Layer 4 of a small transformer language model trained on English Wikipedia (9 layers, counted from 0, width 128).
A neuron adds its activation times its output weights to the MLP's output. To switch it off is to set its activation to zero at one token and run the rest of the model.

Output weights of the MLP neurons that the questions are about. A number n stands for (n - 128) times 0.0054.
n4: 131, 104, 127, 144, 126, 113, 129, 142, 108, 99, 153, 131, 126, 88, 152, 141, 100, 144, 127, 132, 152, 124, 168, 180, 147, 111, 187, 118, 176, 132, 187, 146, 59, 119, 90, 155, 159, 103, 152, 121, 110, 160, 95, 148, 113, 143, 130, 178, 99, 150, 111, 125, 135, 102, 144, 73, 209, 118, 154, 131, 113, 133, 166, 139, 139, 98, 111, 99, 102, 153, 119, 98, 138, 150, 106, 116, 121, 120, 125, 126, 134, 105, 123, 121, 139, 99, 99, 113, 109, 126, 104, 142, 103, 161, 110, 97, 131, 168, 90, 135, 116, 64, 122, 173, 89, 126, 109, 154, 124, 143, 112, 160, 135, 120, 166, 130, 100, 140, 144, 90, 152, 113, 110, 112, 172, 108, 125, 114
n37: 115, 146, 109, 130, 140, 143, 132, 120, 152, 91, 102, 115, 124, 44, 101, 162, 104, 132, 144, 126, 174, 111, 111, 123, 77, 118, 133, 132, 122, 94, 111, 107, 166, 137, 139, 137, 83, 138, 108, 139, 119, 144, 165, 139, 131, 156, 125, 164, 148, 125, 143, 130, 121, 138, 116, 145, 120, 150, 149, 139, 179, 136, 133, 108, 120, 118, 115, 130, 149, 156, 107, 149, 114, 127, 166, 115, 111, 136, 127, 91, 131, 89, 150, 129, 127, 129, 114, 128, 127, 123, 121, 148, 154, 159, 124, 157, 96, 134, 159, 118, 138, 127, 133, 126, 122, 137, 113, 108, 159, 108, 121, 100, 137, 108, 127, 106, 136, 150, 131, 154, 145, 157, 146, 44, 126, 127, 120, 113
n46: 102, 137, 105, 114, 179, 165, 73, 139, 157, 143, 100, 148, 125, 162, 137, 178, 149, 116, 120, 133, 137, 125, 120, 96, 115, 170, 99, 153, 157, 192, 161, 116, 146, 159, 94, 137, 158, 111, 143, 135, 139, 140, 163, 135, 170, 167, 76, 96, 168, 136, 184, 107, 159, 116, 133, 132, 145, 114, 57, 49, 122, 95, 132, 108, 191, 158, 86, 144, 155, 165, 161, 106, 140, 123, 70, 146, 167, 120, 126, 143, 123, 152, 147, 118, 133, 101, 87, 139, 122, 160, 183, 136, 115, 145, 168, 103, 158, 147, 126, 155, 137, 155, 224, 153, 140, 116, 132, 158, 61, 139, 140, 92, 161, 144, 133, 154, 141, 137, 121, 107, 139, 147, 150, 136, 75, 112, 113, 166
n63: 136, 127, 135, 91, 73, 113, 140, 132, 119, 148, 111, 146, 147, 41, 111, 129, 131, 111, 107, 99, 131, 115, 121, 107, 104, 112, 135, 139, 157, 120, 132, 145, 141, 141, 143, 83, 122, 115, 144, 151, 83, 113, 127, 105, 149, 121, 114, 106, 128, 145, 145, 122, 90, 169, 147, 141, 138, 131, 102, 103, 126, 100, 157, 111, 132, 136, 138, 113, 92, 193, 138, 122, 131, 161, 140, 158, 125, 136, 152, 106, 137, 99, 117, 139, 106, 103, 130, 145, 113, 172, 142, 132, 118, 143, 117, 120, 94, 109, 153, 179, 119, 147, 174, 137, 138, 154, 125, 144, 117, 136, 130, 182, 182, 105, 107, 117, 188, 125, 142, 142, 149, 94, 123, 165, 151, 138, 127, 123
n65: 127, 133, 112, 134, 164, 133, 149, 152, 150, 158, 142, 142, 92, 88, 162, 134, 119, 113, 142, 129, 88, 128, 118, 127, 119, 85, 85, 174, 104, 118, 129, 132, 138, 97, 148, 114, 130, 135, 116, 135, 95, 91, 132, 65, 123, 190, 146, 96, 143, 99, 147, 128, 113, 108, 145, 111, 145, 101, 99, 105, 139, 117, 170, 124, 144, 161, 156, 94, 108, 156, 116, 151, 136, 157, 118, 106, 132, 98, 111, 128, 152, 104, 133, 134, 154, 107, 74, 132, 113, 104, 155, 179, 146, 87, 93, 159, 127, 145, 110, 127, 169, 105, 146, 143, 163, 138, 117, 136, 126, 142, 101, 170, 153, 118, 135, 135, 90, 114, 142, 186, 120, 140, 218, 103, 117, 132, 179, 88
n117: 60, 94, 116, 137, 101, 123, 114, 142, 130, 116, 125, 129, 101, 6, 187, 124, 115, 146, 152, 105, 118, 153, 130, 128, 129, 127, 152, 88, 101, 95, 146, 124, 150, 142, 147, 127, 104, 106, 130, 127, 149, 100, 162, 125, 144, 126, 127, 155, 100, 146, 104, 128, 92, 133, 128, 150, 119, 164, 127, 89, 71, 148, 219, 133, 89, 139, 131, 143, 109, 141, 119, 134, 142, 149, 119, 131, 145, 136, 118, 163, 119, 136, 158, 145, 113, 132, 139, 131, 107, 133, 131, 150, 91, 124, 127, 110, 150, 151, 137, 113, 128, 103, 103, 119, 100, 115, 146, 124, 108, 124, 145, 121, 148, 115, 144, 123, 133, 122, 111, 137, 72, 116, 135, 115, 141, 110, 113, 76
n155: 115, 145, 132, 114, 116, 131, 124, 142, 129, 139, 110, 131, 153, 59, 120, 192, 118, 140, 159, 149, 129, 143, 112, 111, 144, 157, 104, 193, 93, 99, 128, 117, 141, 161, 127, 172, 133, 113, 111, 108, 141, 167, 141, 180, 165, 157, 134, 137, 164, 148, 131, 138, 134, 134, 132, 177, 136, 122, 87, 148, 133, 150, 132, 100, 114, 119, 136, 136, 114, 166, 154, 154, 134, 146, 144, 132, 165, 125, 138, 124, 93, 135, 158, 125, 148, 150, 144, 122, 126, 158, 104, 134, 139, 206, 135, 114, 145, 148, 107, 125, 116, 119, 100, 125, 99, 91, 116, 122, 164, 106, 135, 108, 153, 92, 135, 115, 120, 151, 106, 139, 99, 129, 126, 145, 121, 122, 162, 137
n161: 225, 174, 105, 85, 117, 134, 141, 88, 163, 145, 124, 148, 84, 163, 107, 169, 121, 68, 168, 179, 143, 153, 98, 110, 91, 161, 88, 156, 104, 203, 88, 98, 198, 92, 162, 61, 75, 98, 138, 110, 157, 127, 114, 180, 149, 131, 132, 106, 141, 173, 160, 127, 146, 210, 121, 114, 186, 127, 131, 126, 155, 125, 121, 125, 151, 126, 124, 125, 117, 146, 168, 156, 85, 110, 95, 143, 128, 145, 195, 136, 128, 120, 161, 86, 143, 87, 141, 77, 150, 136, 165, 103, 200, 92, 68, 110, 88, 75, 151, 98, 124, 144, 131, 131, 129, 126, 83, 84, 148, 154, 100, 99, 109, 90, 107, 80, 68, 141, 158, 151, 76, 88, 138, 131, 113, 121, 145, 145
n218: 129, 130, 70, 150, 120, 140, 145, 165, 139, 121, 109, 112, 144, 158, 132, 106, 114, 102, 114, 151, 152, 169, 166, 137, 113, 93, 154, 136, 75, 133, 157, 75, 123, 189, 97, 161, 167, 102, 188, 126, 155, 113, 95, 90, 123, 122, 122, 118, 87, 152, 123, 88, 130, 105, 168, 152, 122, 130, 188, 130, 168, 146, 137, 186, 177, 107, 128, 151, 153, 195, 141, 145, 122, 133, 190, 135, 100, 141, 70, 111, 60, 120, 147, 143, 71, 180, 123, 165, 150, 83, 103, 141, 145, 177, 141, 130, 150, 128, 120, 140, 118, 120, 98, 178, 83, 124, 104, 119, 90, 183, 114, 117, 140, 197, 131, 143, 90, 130, 106, 96, 36, 107, 88, 148, 101, 185, 136, 109
n255: 55, 123, 173, 132, 109, 134, 135, 138, 111, 151, 108, 125, 135, 110, 176, 130, 124, 177, 126, 131, 108, 135, 100, 127, 81, 92, 90, 217, 101, 137, 105, 109, 169, 131, 147, 125, 116, 123, 128, 105, 140, 129, 67, 153, 132, 120, 94, 120, 127, 126, 172, 135, 134, 105, 104, 133, 100, 148, 93, 111, 151, 117, 195, 158, 119, 129, 137, 129, 131, 71, 110, 84, 134, 116, 133, 141, 135, 117, 163, 132, 99, 116, 129, 133, 112, 128, 107, 120, 143, 161, 133, 150, 146, 181, 134, 116, 113, 133, 91, 107, 114, 101, 90, 111, 165, 119, 141, 125, 120, 123, 153, 145, 105, 127, 133, 154, 165, 140, 151, 146, 91, 133, 107, 128, 136, 115, 102, 147
n278: 55, 86, 110, 178, 112, 118, 97, 142, 141, 73, 121, 116, 133, 121, 122, 143, 107, 136, 113, 218, 135, 76, 144, 138, 138, 135, 117, 138, 105, 89, 111, 95, 187, 113, 119, 110, 118, 68, 105, 79, 126, 132, 105, 61, 176, 113, 79, 143, 133, 97, 103, 96, 139, 130, 134, 130, 105, 86, 77, 92, 183, 129, 83, 124, 101, 147, 131, 141, 151, 179, 173, 136, 104, 161, 94, 162, 167, 89, 100, 77, 104, 140, 84, 153, 103, 122, 122, 123, 181, 190, 185, 148, 147, 79, 107, 113, 154, 142, 104, 130, 150, 125, 115, 147, 143, 75, 191, 197, 120, 159, 166, 126, 141, 146, 111, 114, 172, 99, 128, 124, 122, 88, 90, 145, 186, 135, 133, 62
n343: 142, 154, 173, 95, 123, 117, 91, 151, 115, 143, 90, 98, 119, 115, 110, 106, 109, 126, 162, 79, 178, 115, 105, 104, 118, 95, 108, 137, 109, 91, 90, 129, 153, 117, 143, 101, 124, 143, 121, 159, 96, 101, 167, 92, 141, 121, 99, 116, 126, 94, 100, 118, 132, 144, 133, 129, 93, 117, 133, 155, 151, 140, 121, 114, 133, 119, 145, 120, 133, 96, 148, 132, 129, 89, 143, 128, 136, 110, 135, 130, 127, 127, 163, 177, 159, 145, 124, 151, 129, 129, 133, 138, 151, 164, 153, 160, 116, 146, 150, 143, 114, 112, 146, 106, 117, 136, 155, 127, 142, 144, 77, 118, 124, 149, 120, 144, 121, 156, 82, 113, 165, 149, 112, 92, 117, 124, 108, 99

Each question names a token from some text and the token that comes next. It shows the activations a of the neurons there, in the order above. A number n stands for (n - 128) times 0.042.

Then comes g, the gradient of the next token's log-probability with respect to the MLP's output, scaled to length 1. A neuron's effect is roughly proportional to its activation times (output weights . g). A number n stands for (n - 128) times 0.0029.

"\n", then "A"
a: 128, 128, 128, 128, 128, 128, 128, 194, 130, 128, 128, 128
g: 141, 174, 132, 95, 113, 36, 136, 134, 148, 126, 109, 60, 151, 146, 106, 153, 104, 122, 110, 113, 149, 81, 169, 155, 201, 79, 150, 174, 111, 89, 177, 134, 140, 95, 182, 104, 137, 155, 101, 162, 106, 99, 77, 146, 165, 112, 107, 149, 119, 93, 161, 134, 126, 120, 139, 157, 109, 127, 90, 124, 137, 101, 129, 159, 134, 131, 116, 87, 104, 89, 171, 164, 106, 147, 127, 156, 177, 188, 45, 158, 97, 99, 131, 131, 148, 78, 146, 122, 168, 112, 161, 109, 145, 119, 77, 112, 191, 152, 88, 141, 142, 119, 122, 151, 114, 113, 180, 124, 143, 142, 115, 138, 132, 116, 121, 106, 46, 143, 120, 139, 126, 129, 162, 109, 128, 148, 171, 115
Which neuron, switched off, lowers the next token's probability most? n161

" Michael", then " Gr"
a: 162, 128, 128, 128, 128, 157, 217, 128, 128, 128, 128, 128
g: 123, 91, 122, 138, 81, 138, 85, 142, 113, 76, 154, 133, 82, 119, 193, 116, 78, 154, 36, 131, 123, 183, 95, 154, 152, 99, 125, 144, 159, 153, 134, 132, 134, 120, 142, 74, 106, 59, 165, 105, 115, 91, 92, 134, 135, 111, 150, 116, 111, 156, 152, 113, 70, 110, 155, 94, 119, 109, 161, 151, 133, 159, 125, 70, 169, 143, 73, 128, 109, 145, 104, 176, 137, 166, 115, 81, 130, 156, 137, 136, 105, 111, 162, 164, 152, 130, 117, 116, 153, 135, 107, 94, 111, 95, 112, 153, 145, 151, 87, 192, 120, 122, 165, 184, 157, 126, 109, 148, 78, 146, 81, 101, 109, 86, 172, 130, 124, 174, 114, 146, 108, 117, 141, 89, 71, 141, 170, 110
Which two neurons, each switched off alone, lower its probability most, in order? n4, n117

" were", then " der"
a: 128, 128, 128, 146, 128, 155, 221, 128, 128, 149, 250, 128
g: 93, 134, 150, 142, 138, 123, 117, 103, 155, 150, 140, 117, 163, 127, 122, 152, 123, 137, 120, 114, 162, 150, 141, 181, 126, 130, 137, 90, 86, 142, 178, 130, 92, 163, 82, 127, 123, 144, 148, 143, 103, 135, 147, 104, 139, 61, 115, 130, 92, 119, 83, 130, 130, 117, 141, 135, 115, 117, 120, 148, 112, 139, 136, 72, 148, 187, 209, 89, 140, 136, 75, 160, 78, 150, 109, 127, 164, 128, 119, 57, 116, 174, 163, 138, 59, 79, 116, 177, 114, 191, 93, 107, 101, 107, 128, 175, 88, 187, 101, 120, 178, 95, 135, 202, 129, 126, 134, 107, 108, 109, 113, 149, 158, 138, 181, 133, 135, 155, 156, 184, 172, 129, 124, 159, 132, 104, 122, 61
Which neuron, switched off, lowers the next token's probability most? n278

"-", then "F"
a: 128, 128, 128, 128, 128, 128, 186, 128, 128, 128, 128, 145
g: 159, 140, 158, 84, 141, 144, 97, 64, 101, 171, 156, 119, 116, 115, 138, 135, 104, 130, 111, 109, 95, 101, 44, 176, 207, 111, 118, 171, 142, 115, 159, 109, 102, 93, 103, 164, 139, 122, 124, 97, 110, 130, 162, 111, 141, 97, 151, 153, 122, 95, 156, 99, 137, 165, 202, 115, 116, 114, 170, 138, 126, 107, 147, 156, 70, 106, 132, 142, 127, 133, 113, 159, 127, 123, 107, 148, 122, 98, 78, 106, 80, 60, 124, 127, 165, 105, 99, 204, 156, 109, 121, 84, 155, 129, 60, 146, 105, 134, 159, 166, 178, 135, 125, 139, 131, 81, 132, 103, 69, 170, 174, 183, 136, 93, 134, 113, 94, 144, 122, 114, 122, 161, 105, 139, 132, 107, 151, 93
Which neuron, switched off, lowers the next token's probability most? n343

" sk", then "ip"
a: 128, 128, 128, 128, 128, 151, 155, 128, 128, 128, 128, 128
g: 111, 97, 162, 180, 153, 159, 117, 130, 118, 96, 107, 127, 128, 150, 95, 108, 184, 115, 145, 78, 132, 112, 139, 179, 128, 90, 152, 110, 112, 122, 98, 98, 169, 185, 149, 148, 69, 182, 126, 114, 153, 123, 127, 132, 104, 93, 157, 140, 106, 115, 156, 153, 120, 140, 142, 180, 133, 130, 83, 139, 101, 108, 122, 139, 115, 98, 141, 146, 50, 124, 133, 156, 128, 135, 104, 161, 173, 120, 94, 142, 59, 181, 122, 195, 155, 115, 153, 156, 97, 135, 77, 92, 135, 124, 191, 162, 174, 91, 177, 117, 119, 116, 64, 91, 130, 156, 139, 124, 126, 116, 111, 65, 127, 73, 143, 121, 112, 105, 100, 63, 102, 81, 113, 156, 157, 95, 151, 116
Which two neurons, each switched off alone, lower its probability most, in order? n117, n155

"-", then "d"
a: 128, 128, 128, 128, 128, 128, 192, 128, 128, 128, 128, 128
g: 152, 125, 175, 117, 99, 107, 160, 107, 132, 146, 149, 90, 139, 148, 87, 161, 154, 89, 116, 99, 91, 122, 135, 151, 200, 105, 110, 157, 182, 96, 101, 143, 148, 52, 121, 112, 141, 145, 133, 86, 115, 107, 113, 124, 82, 59, 134, 129, 114, 132, 157, 143, 133, 116, 105, 141, 100, 151, 193, 137, 58, 99, 164, 119, 103, 119, 170, 162, 169, 119, 118, 170, 166, 115, 180, 176, 146, 118, 127, 112, 143, 137, 155, 54, 115, 104, 154, 158, 145, 120, 103, 125, 104, 125, 170, 77, 165, 157, 78, 159, 105, 137, 169, 80, 122, 127, 138, 88, 118, 92, 128, 145, 77, 132, 100, 133, 101, 130, 172, 92, 144, 78, 118, 137, 147, 99, 185, 166
Which neuron, switched off, raises the next token's probability most? n155

" The", then " two"
a: 128, 128, 128, 128, 128, 128, 141, 128, 141, 128, 128, 128
g: 121, 86, 132, 117, 95, 91, 182, 207, 124, 137, 191, 159, 87, 127, 107, 107, 142, 117, 164, 163, 128, 134, 125, 175, 153, 57, 138, 133, 121, 160, 180, 117, 110, 124, 132, 105, 169, 128, 141, 111, 166, 82, 143, 116, 82, 152, 158, 73, 86, 136, 153, 160, 171, 131, 122, 121, 111, 126, 115, 184, 143, 129, 122, 136, 165, 154, 125, 136, 90, 117, 108, 180, 161, 167, 163, 105, 117, 106, 174, 120, 36, 165, 100, 164, 159, 134, 112, 126, 117, 141, 62, 126, 96, 99, 127, 168, 130, 92, 176, 147, 111, 144, 100, 121, 116, 151, 145, 85, 146, 102, 114, 164, 168, 129, 147, 77, 114, 142, 97, 130, 170, 79, 143, 133, 101, 92, 159, 98
Which neuron, switched off, lowers the next token's probability most? n218

"ion", then " a"
a: 128, 130, 128, 148, 170, 128, 128, 128, 128, 128, 128, 128
g: 86, 145, 152, 145, 130, 108, 158, 152, 112, 84, 145, 162, 121, 141, 161, 106, 90, 157, 131, 168, 133, 115, 165, 134, 188, 97, 127, 108, 113, 98, 136, 107, 101, 106, 110, 104, 98, 109, 128, 131, 163, 55, 140, 107, 169, 133, 172, 113, 115, 117, 107, 98, 175, 150, 145, 135, 85, 52, 134, 170, 99, 99, 109, 102, 158, 137, 204, 152, 111, 124, 142, 128, 93, 161, 59, 100, 117, 147, 154, 116, 131, 125, 100, 103, 215, 161, 83, 111, 160, 183, 115, 137, 122, 42, 81, 155, 69, 146, 121, 98, 144, 93, 117, 127, 119, 134, 169, 86, 105, 100, 96, 139, 147, 95, 139, 130, 114, 121, 123, 128, 99, 127, 164, 142, 148, 109, 191, 128
Which neuron, switched off, raises the next token's probability most? n63

"ough", then " to"
a: 128, 128, 128, 128, 128, 128, 128, 128, 153, 128, 128, 128
g: 116, 148, 124, 120, 120, 233, 151, 87, 185, 141, 121, 136, 105, 135, 88, 102, 74, 112, 146, 123, 103, 105, 116, 101, 100, 162, 147, 114, 130, 121, 166, 94, 169, 113, 119, 147, 182, 85, 140, 127, 111, 116, 168, 160, 145, 121, 127, 90, 95, 170, 111, 135, 145, 139, 176, 102, 145, 154, 48, 93, 100, 106, 143, 124, 75, 115, 106, 114, 135, 152, 140, 172, 76, 169, 161, 116, 75, 99, 163, 123, 171, 90, 193, 114, 130, 170, 154, 124, 123, 106, 118, 149, 186, 135, 111, 165, 110, 142, 116, 112, 124, 109, 129, 88, 104, 144, 129, 119, 126, 146, 82, 148, 90, 83, 97, 117, 132, 158, 117, 40, 116, 102, 111, 128, 139, 156, 143, 189
Which neuron, switched off, lowers the next token's probability most? n218

" Bro", then "s"
a: 128, 128, 128, 128, 128, 178, 128, 128, 128, 148, 128, 128
g: 138, 162, 152, 139, 121, 128, 114, 122, 135, 102, 118, 141, 127, 129, 134, 168, 104, 115, 78, 113, 108, 169, 144, 134, 141, 87, 148, 135, 146, 108, 128, 112, 177, 166, 75, 227, 155, 140, 103, 128, 99, 154, 136, 58, 168, 95, 79, 145, 84, 135, 142, 152, 108, 100, 140, 123, 138, 112, 123, 91, 137, 111, 157, 169, 108, 122, 89, 172, 129, 155, 95, 53, 87, 165, 164, 153, 117, 157, 128, 132, 190, 77, 157, 123, 147, 174, 148, 125, 190, 74, 136, 134, 125, 118, 102, 121, 115, 126, 150, 120, 135, 67, 171, 193, 116, 83, 143, 137, 162, 126, 123, 131, 82, 89, 61, 111, 131, 148, 86, 99, 140, 82, 163, 165, 126, 104, 124, 129
Which neuron, switched off, lowers the next token's probability most? n117

"\n", then "==="
a: 128, 128, 128, 128, 128, 128, 128, 202, 130, 128, 128, 128
g: 123, 197, 141, 135, 115, 158, 145, 72, 162, 125, 52, 158, 137, 112, 160, 155, 127, 174, 105, 100, 157, 149, 119, 119, 123, 174, 162, 132, 93, 163, 97, 113, 159, 164, 71, 116, 131, 101, 153, 176, 149, 104, 89, 125, 98, 105, 129, 125, 107, 53, 89, 131, 100, 144, 142, 125, 96, 138, 140, 159, 98, 28, 136, 111, 121, 73, 122, 86, 140, 124, 115, 96, 110, 136, 94, 80, 100, 69, 215, 114, 173, 101, 146, 132, 132, 118, 115, 93, 132, 197, 154, 107, 105, 152, 155, 128, 112, 111, 129, 117, 76, 130, 163, 137, 135, 136, 88, 89, 124, 135, 161, 143, 121, 132, 117, 126, 173, 128, 167, 153, 127, 113, 156, 101, 134, 111, 87, 126
Which neuron, switched off, lowers the next token's probability most? n161

" This", then " me"
a: 128, 128, 128, 128, 128, 128, 147, 128, 167, 128, 128, 128
g: 136, 191, 204, 171, 119, 111, 114, 115, 146, 130, 103, 174, 178, 120, 146, 94, 139, 182, 168, 140, 120, 117, 156, 137, 106, 140, 121, 127, 117, 127, 142, 145, 109, 127, 143, 112, 139, 155, 124, 132, 94, 195, 194, 159, 146, 66, 100, 126, 84, 129, 96, 139, 128, 159, 166, 155, 150, 143, 53, 122, 142, 96, 129, 87, 109, 134, 98, 113, 116, 148, 195, 104, 137, 158, 106, 76, 147, 198, 89, 134, 125, 142, 99, 137, 97, 117, 105, 156, 113, 130, 115, 192, 139, 98, 137, 72, 106, 142, 90, 143, 89, 130, 135, 149, 146, 176, 184, 136, 107, 161, 172, 169, 144, 116, 100, 138, 111, 139, 145, 208, 109, 117, 106, 175, 110, 124, 162, 100
Which neuron, switched off, raises the next token's probability most? n218

" re", then "ag"
a: 128, 149, 128, 128, 128, 128, 152, 128, 128, 128, 128, 128
g: 104, 111, 122, 85, 122, 135, 140, 140, 140, 117, 160, 151, 133, 101, 95, 118, 82, 169, 80, 86, 113, 91, 154, 162, 133, 132, 161, 106, 114, 86, 137, 127, 138, 127, 119, 111, 156, 136, 166, 149, 83, 114, 169, 92, 142, 126, 165, 181, 141, 179, 125, 88, 109, 118, 118, 135, 130, 100, 103, 129, 147, 128, 152, 200, 151, 130, 115, 155, 146, 161, 156, 88, 76, 87, 75, 108, 139, 126, 115, 153, 112, 44, 116, 186, 146, 171, 103, 201, 90, 106, 77, 121, 134, 192, 139, 143, 131, 165, 170, 94, 121, 107, 99, 136, 107, 113, 129, 90, 132, 152, 99, 124, 130, 85, 72, 99, 116, 80, 75, 132, 151, 89, 170, 150, 173, 105, 110, 177
Which neuron, switched off, lowers the next token's probability most? n37

" five", then " inst"
a: 128, 161, 152, 128, 128, 128, 153, 128, 163, 128, 128, 128
g: 96, 220, 130, 144, 112, 198, 145, 164, 94, 89, 153, 129, 66, 136, 128, 129, 166, 124, 98, 160, 94, 132, 177, 149, 154, 109, 90, 96, 194, 136, 79, 144, 125, 138, 122, 153, 150, 100, 154, 131, 134, 71, 128, 142, 138, 151, 174, 131, 126, 153, 161, 141, 158, 154, 89, 138, 129, 127, 168, 118, 163, 105, 107, 134, 168, 131, 79, 117, 128, 144, 133, 150, 151, 134, 92, 132, 156, 102, 164, 147, 136, 135, 167, 147, 90, 106, 126, 101, 106, 180, 130, 114, 137, 163, 193, 154, 149, 170, 96, 88, 111, 143, 143, 76, 157, 138, 78, 136, 129, 178, 136, 118, 178, 62, 120, 152, 142, 97, 121, 56, 132, 101, 109, 136, 171, 120, 189, 144
Which neuron, switched off, raises the next token's probability most? n37

" 28", then " per"
a: 128, 173, 128, 128, 128, 128, 171, 128, 128, 128, 128, 128
g: 116, 110, 110, 133, 97, 114, 119, 111, 146, 108, 74, 160, 190, 124, 157, 105, 131, 132, 111, 148, 100, 55, 174, 132, 154, 83, 84, 100, 111, 153, 114, 132, 76, 166, 78, 111, 105, 109, 116, 106, 117, 157, 97, 105, 137, 122, 105, 70, 122, 138, 132, 98, 124, 202, 130, 133, 166, 189, 99, 153, 148, 140, 126, 167, 125, 134, 147, 134, 184, 125, 202, 109, 101, 192, 105, 90, 174, 139, 169, 109, 103, 183, 95, 150, 113, 157, 177, 90, 198, 134, 93, 135, 86, 94, 103, 119, 144, 167, 115, 101, 128, 121, 134, 144, 162, 176, 135, 96, 123, 113, 133, 119, 97, 173, 183, 171, 125, 96, 123, 150, 107, 140, 152, 101, 134, 158, 139, 147
Which neuron, switched off, raises the next token's probability most? n37

" 0", then "–"
a: 128, 128, 128, 128, 128, 128, 154, 128, 128, 182, 128, 128
g: 124, 158, 159, 154, 94, 125, 152, 78, 182, 129, 95, 94, 169, 158, 113, 126, 153, 142, 187, 131, 128, 190, 117, 91, 133, 132, 127, 118, 81, 161, 186, 139, 129, 94, 134, 132, 144, 132, 133, 145, 131, 71, 128, 126, 93, 168, 133, 149, 60, 72, 117, 157, 145, 151, 128, 113, 160, 168, 149, 82, 152, 78, 120, 123, 100, 129, 142, 104, 86, 86, 146, 173, 147, 149, 145, 172, 100, 80, 83, 140, 95, 150, 160, 104, 126, 187, 148, 64, 110, 134, 133, 151, 150, 182, 110, 127, 109, 82, 130, 140, 73, 78, 140, 160, 109, 134, 177, 131, 125, 178, 165, 92, 100, 161, 158, 161, 88, 115, 83, 136, 131, 176, 104, 145, 118, 157, 153, 132
Which neuron, switched off, lowers the next token's probability most? n255

" high", then " tem"
a: 128, 155, 145, 128, 128, 128, 128, 128, 128, 128, 128, 128
g: 126, 115, 113, 101, 147, 148, 109, 181, 169, 131, 152, 138, 143, 144, 127, 190, 122, 129, 81, 230, 164, 100, 149, 107, 97, 140, 131, 120, 127, 96, 106, 128, 137, 165, 100, 111, 138, 124, 136, 86, 145, 132, 126, 129, 114, 149, 95, 152, 177, 181, 159, 119, 128, 136, 102, 174, 94, 106, 55, 107, 86, 101, 141, 101, 128, 100, 168, 196, 125, 106, 142, 76, 157, 114, 168, 106, 140, 108, 79, 119, 104, 79, 96, 111, 128, 121, 149, 84, 172, 134, 83, 118, 131, 115, 108, 76, 150, 108, 97, 132, 151, 152, 127, 163, 138, 145, 167, 50, 149, 122, 81, 87, 117, 138, 135, 136, 133, 102, 95, 186, 107, 132, 95, 135, 120, 125, 135, 40
Which neuron, switched off, lowers the next token's probability most? n46

" each", then "\n"
a: 128, 152, 128, 128, 128, 159, 128, 128, 154, 128, 148, 128
g: 209, 163, 148, 134, 170, 91, 97, 68, 116, 142, 127, 83, 140, 125, 85, 173, 145, 118, 134, 109, 125, 71, 165, 119, 110, 71, 123, 182, 177, 109, 108, 73, 128, 99, 166, 74, 90, 84, 135, 117, 125, 150, 163, 130, 137, 127, 105, 150, 145, 118, 130, 149, 105, 224, 109, 158, 137, 117, 72, 116, 150, 119, 121, 87, 138, 165, 163, 149, 79, 129, 91, 104, 126, 155, 120, 120, 149, 183, 130, 158, 181, 133, 180, 151, 112, 135, 74, 145, 91, 136, 125, 125, 84, 110, 101, 130, 88, 135, 134, 143, 92, 137, 145, 119, 137, 137, 132, 119, 50, 126, 117, 150, 150, 162, 94, 165, 156, 161, 119, 123, 69, 156, 159, 119, 124, 108, 124, 137
Which neuron, switched off, raises the next token's probability most? n218

" the", then " high"
a: 128, 128, 128, 128, 128, 128, 128, 138, 128, 128, 128, 128
g: 131, 87, 122, 110, 71, 108, 230, 150, 151, 155, 106, 92, 155, 117, 141, 136, 104, 161, 100, 143, 168, 138, 117, 179, 133, 88, 143, 101, 133, 108, 155, 141, 96, 122, 106, 144, 149, 120, 129, 143, 113, 142, 91, 94, 98, 112, 220, 128, 112, 98, 156, 115, 124, 159, 118, 151, 93, 127, 145, 130, 147, 97, 117, 184, 116, 167, 175, 146, 112, 113, 153, 114, 114, 160, 122, 106, 170, 124, 171, 142, 169, 165, 130, 148, 142, 155, 175, 159, 119, 122, 178, 100, 159, 104, 131, 114, 148, 155, 135, 180, 195, 159, 107, 108, 123, 117, 178, 109, 107, 149, 132, 124, 167, 105, 176, 119, 144, 101, 135, 185, 112, 177, 108, 114, 58, 188, 133, 65
Which neuron, switched off, raises the next token's probability most? n161

" The", then "r"
a: 128, 128, 128, 128, 128, 128, 138, 128, 139, 128, 128, 128
g: 102, 92, 172, 94, 156, 68, 77, 172, 176, 121, 112, 129, 123, 129, 114, 123, 72, 146, 156, 170, 130, 161, 138, 125, 127, 125, 96, 106, 103, 119, 132, 158, 137, 101, 140, 151, 112, 133, 161, 139, 168, 163, 158, 173, 144, 57, 129, 116, 124, 159, 82, 189, 124, 70, 152, 65, 131, 90, 145, 76, 78, 97, 163, 98, 112, 116, 109, 127, 184, 124, 124, 131, 161, 116, 133, 168, 111, 155, 126, 124, 176, 160, 190, 137, 109, 125, 131, 112, 135, 50, 87, 121, 168, 162, 83, 146, 113, 114, 99, 126, 98, 157, 127, 153, 92, 104, 150, 147, 119, 124, 124, 101, 69, 80, 80, 81, 119, 102, 103, 152, 151, 103, 166, 120, 128, 104, 135, 90
Which neuron, switched off, lowers the next token's probability most? n155

".", then " Ly"
a: 128, 128, 128, 128, 139, 128, 128, 128, 128, 142, 128, 169
g: 133, 103, 82, 141, 145, 149, 63, 130, 98, 79, 132, 117, 131, 110, 191, 137, 110, 139, 107, 170, 93, 133, 123, 144, 150, 128, 135, 132, 158, 109, 143, 123, 139, 133, 120, 131, 154, 184, 148, 108, 177, 91, 113, 109, 169, 138, 116, 111, 132, 97, 138, 135, 82, 105, 201, 185, 166, 140, 125, 184, 128, 91, 118, 132, 162, 143, 52, 35, 116, 153, 129, 110, 123, 95, 162, 143, 100, 118, 160, 82, 169, 105, 116, 144, 142, 122, 106, 105, 123, 185, 132, 140, 74, 130, 152, 176, 131, 108, 98, 107, 123, 89, 158, 105, 151, 133, 136, 125, 137, 185, 110, 188, 120, 63, 120, 186, 142, 185, 151, 179, 91, 149, 116, 120, 135, 153, 114, 113
Which neuron, switched off, lowers the next token's probability most? n65

"at", then "ur"
a: 128, 157, 128, 139, 128, 128, 128, 128, 128, 128, 128, 141
g: 145, 146, 161, 128, 134, 181, 147, 98, 109, 77, 88, 97, 140, 155, 108, 94, 78, 105, 181, 175, 106, 106, 90, 116, 180, 113, 116, 98, 158, 159, 103, 129, 78, 72, 126, 111, 95, 139, 175, 67, 132, 153, 50, 134, 159, 61, 74, 124, 185, 107, 128, 146, 84, 120, 163, 104, 112, 97, 136, 111, 91, 89, 164, 185, 153, 122, 129, 163, 135, 112, 117, 172, 122, 157, 130, 91, 145, 126, 157, 136, 141, 178, 180, 121, 143, 74, 131, 107, 91, 160, 97, 107, 94, 110, 119, 147, 117, 145, 125, 146, 107, 117, 111, 120, 123, 136, 143, 73, 141, 185, 106, 86, 138, 87, 148, 125, 139, 110, 168, 145, 141, 161, 127, 130, 181, 115, 158, 112
Which neuron, switched off, raises the next token's probability most? n37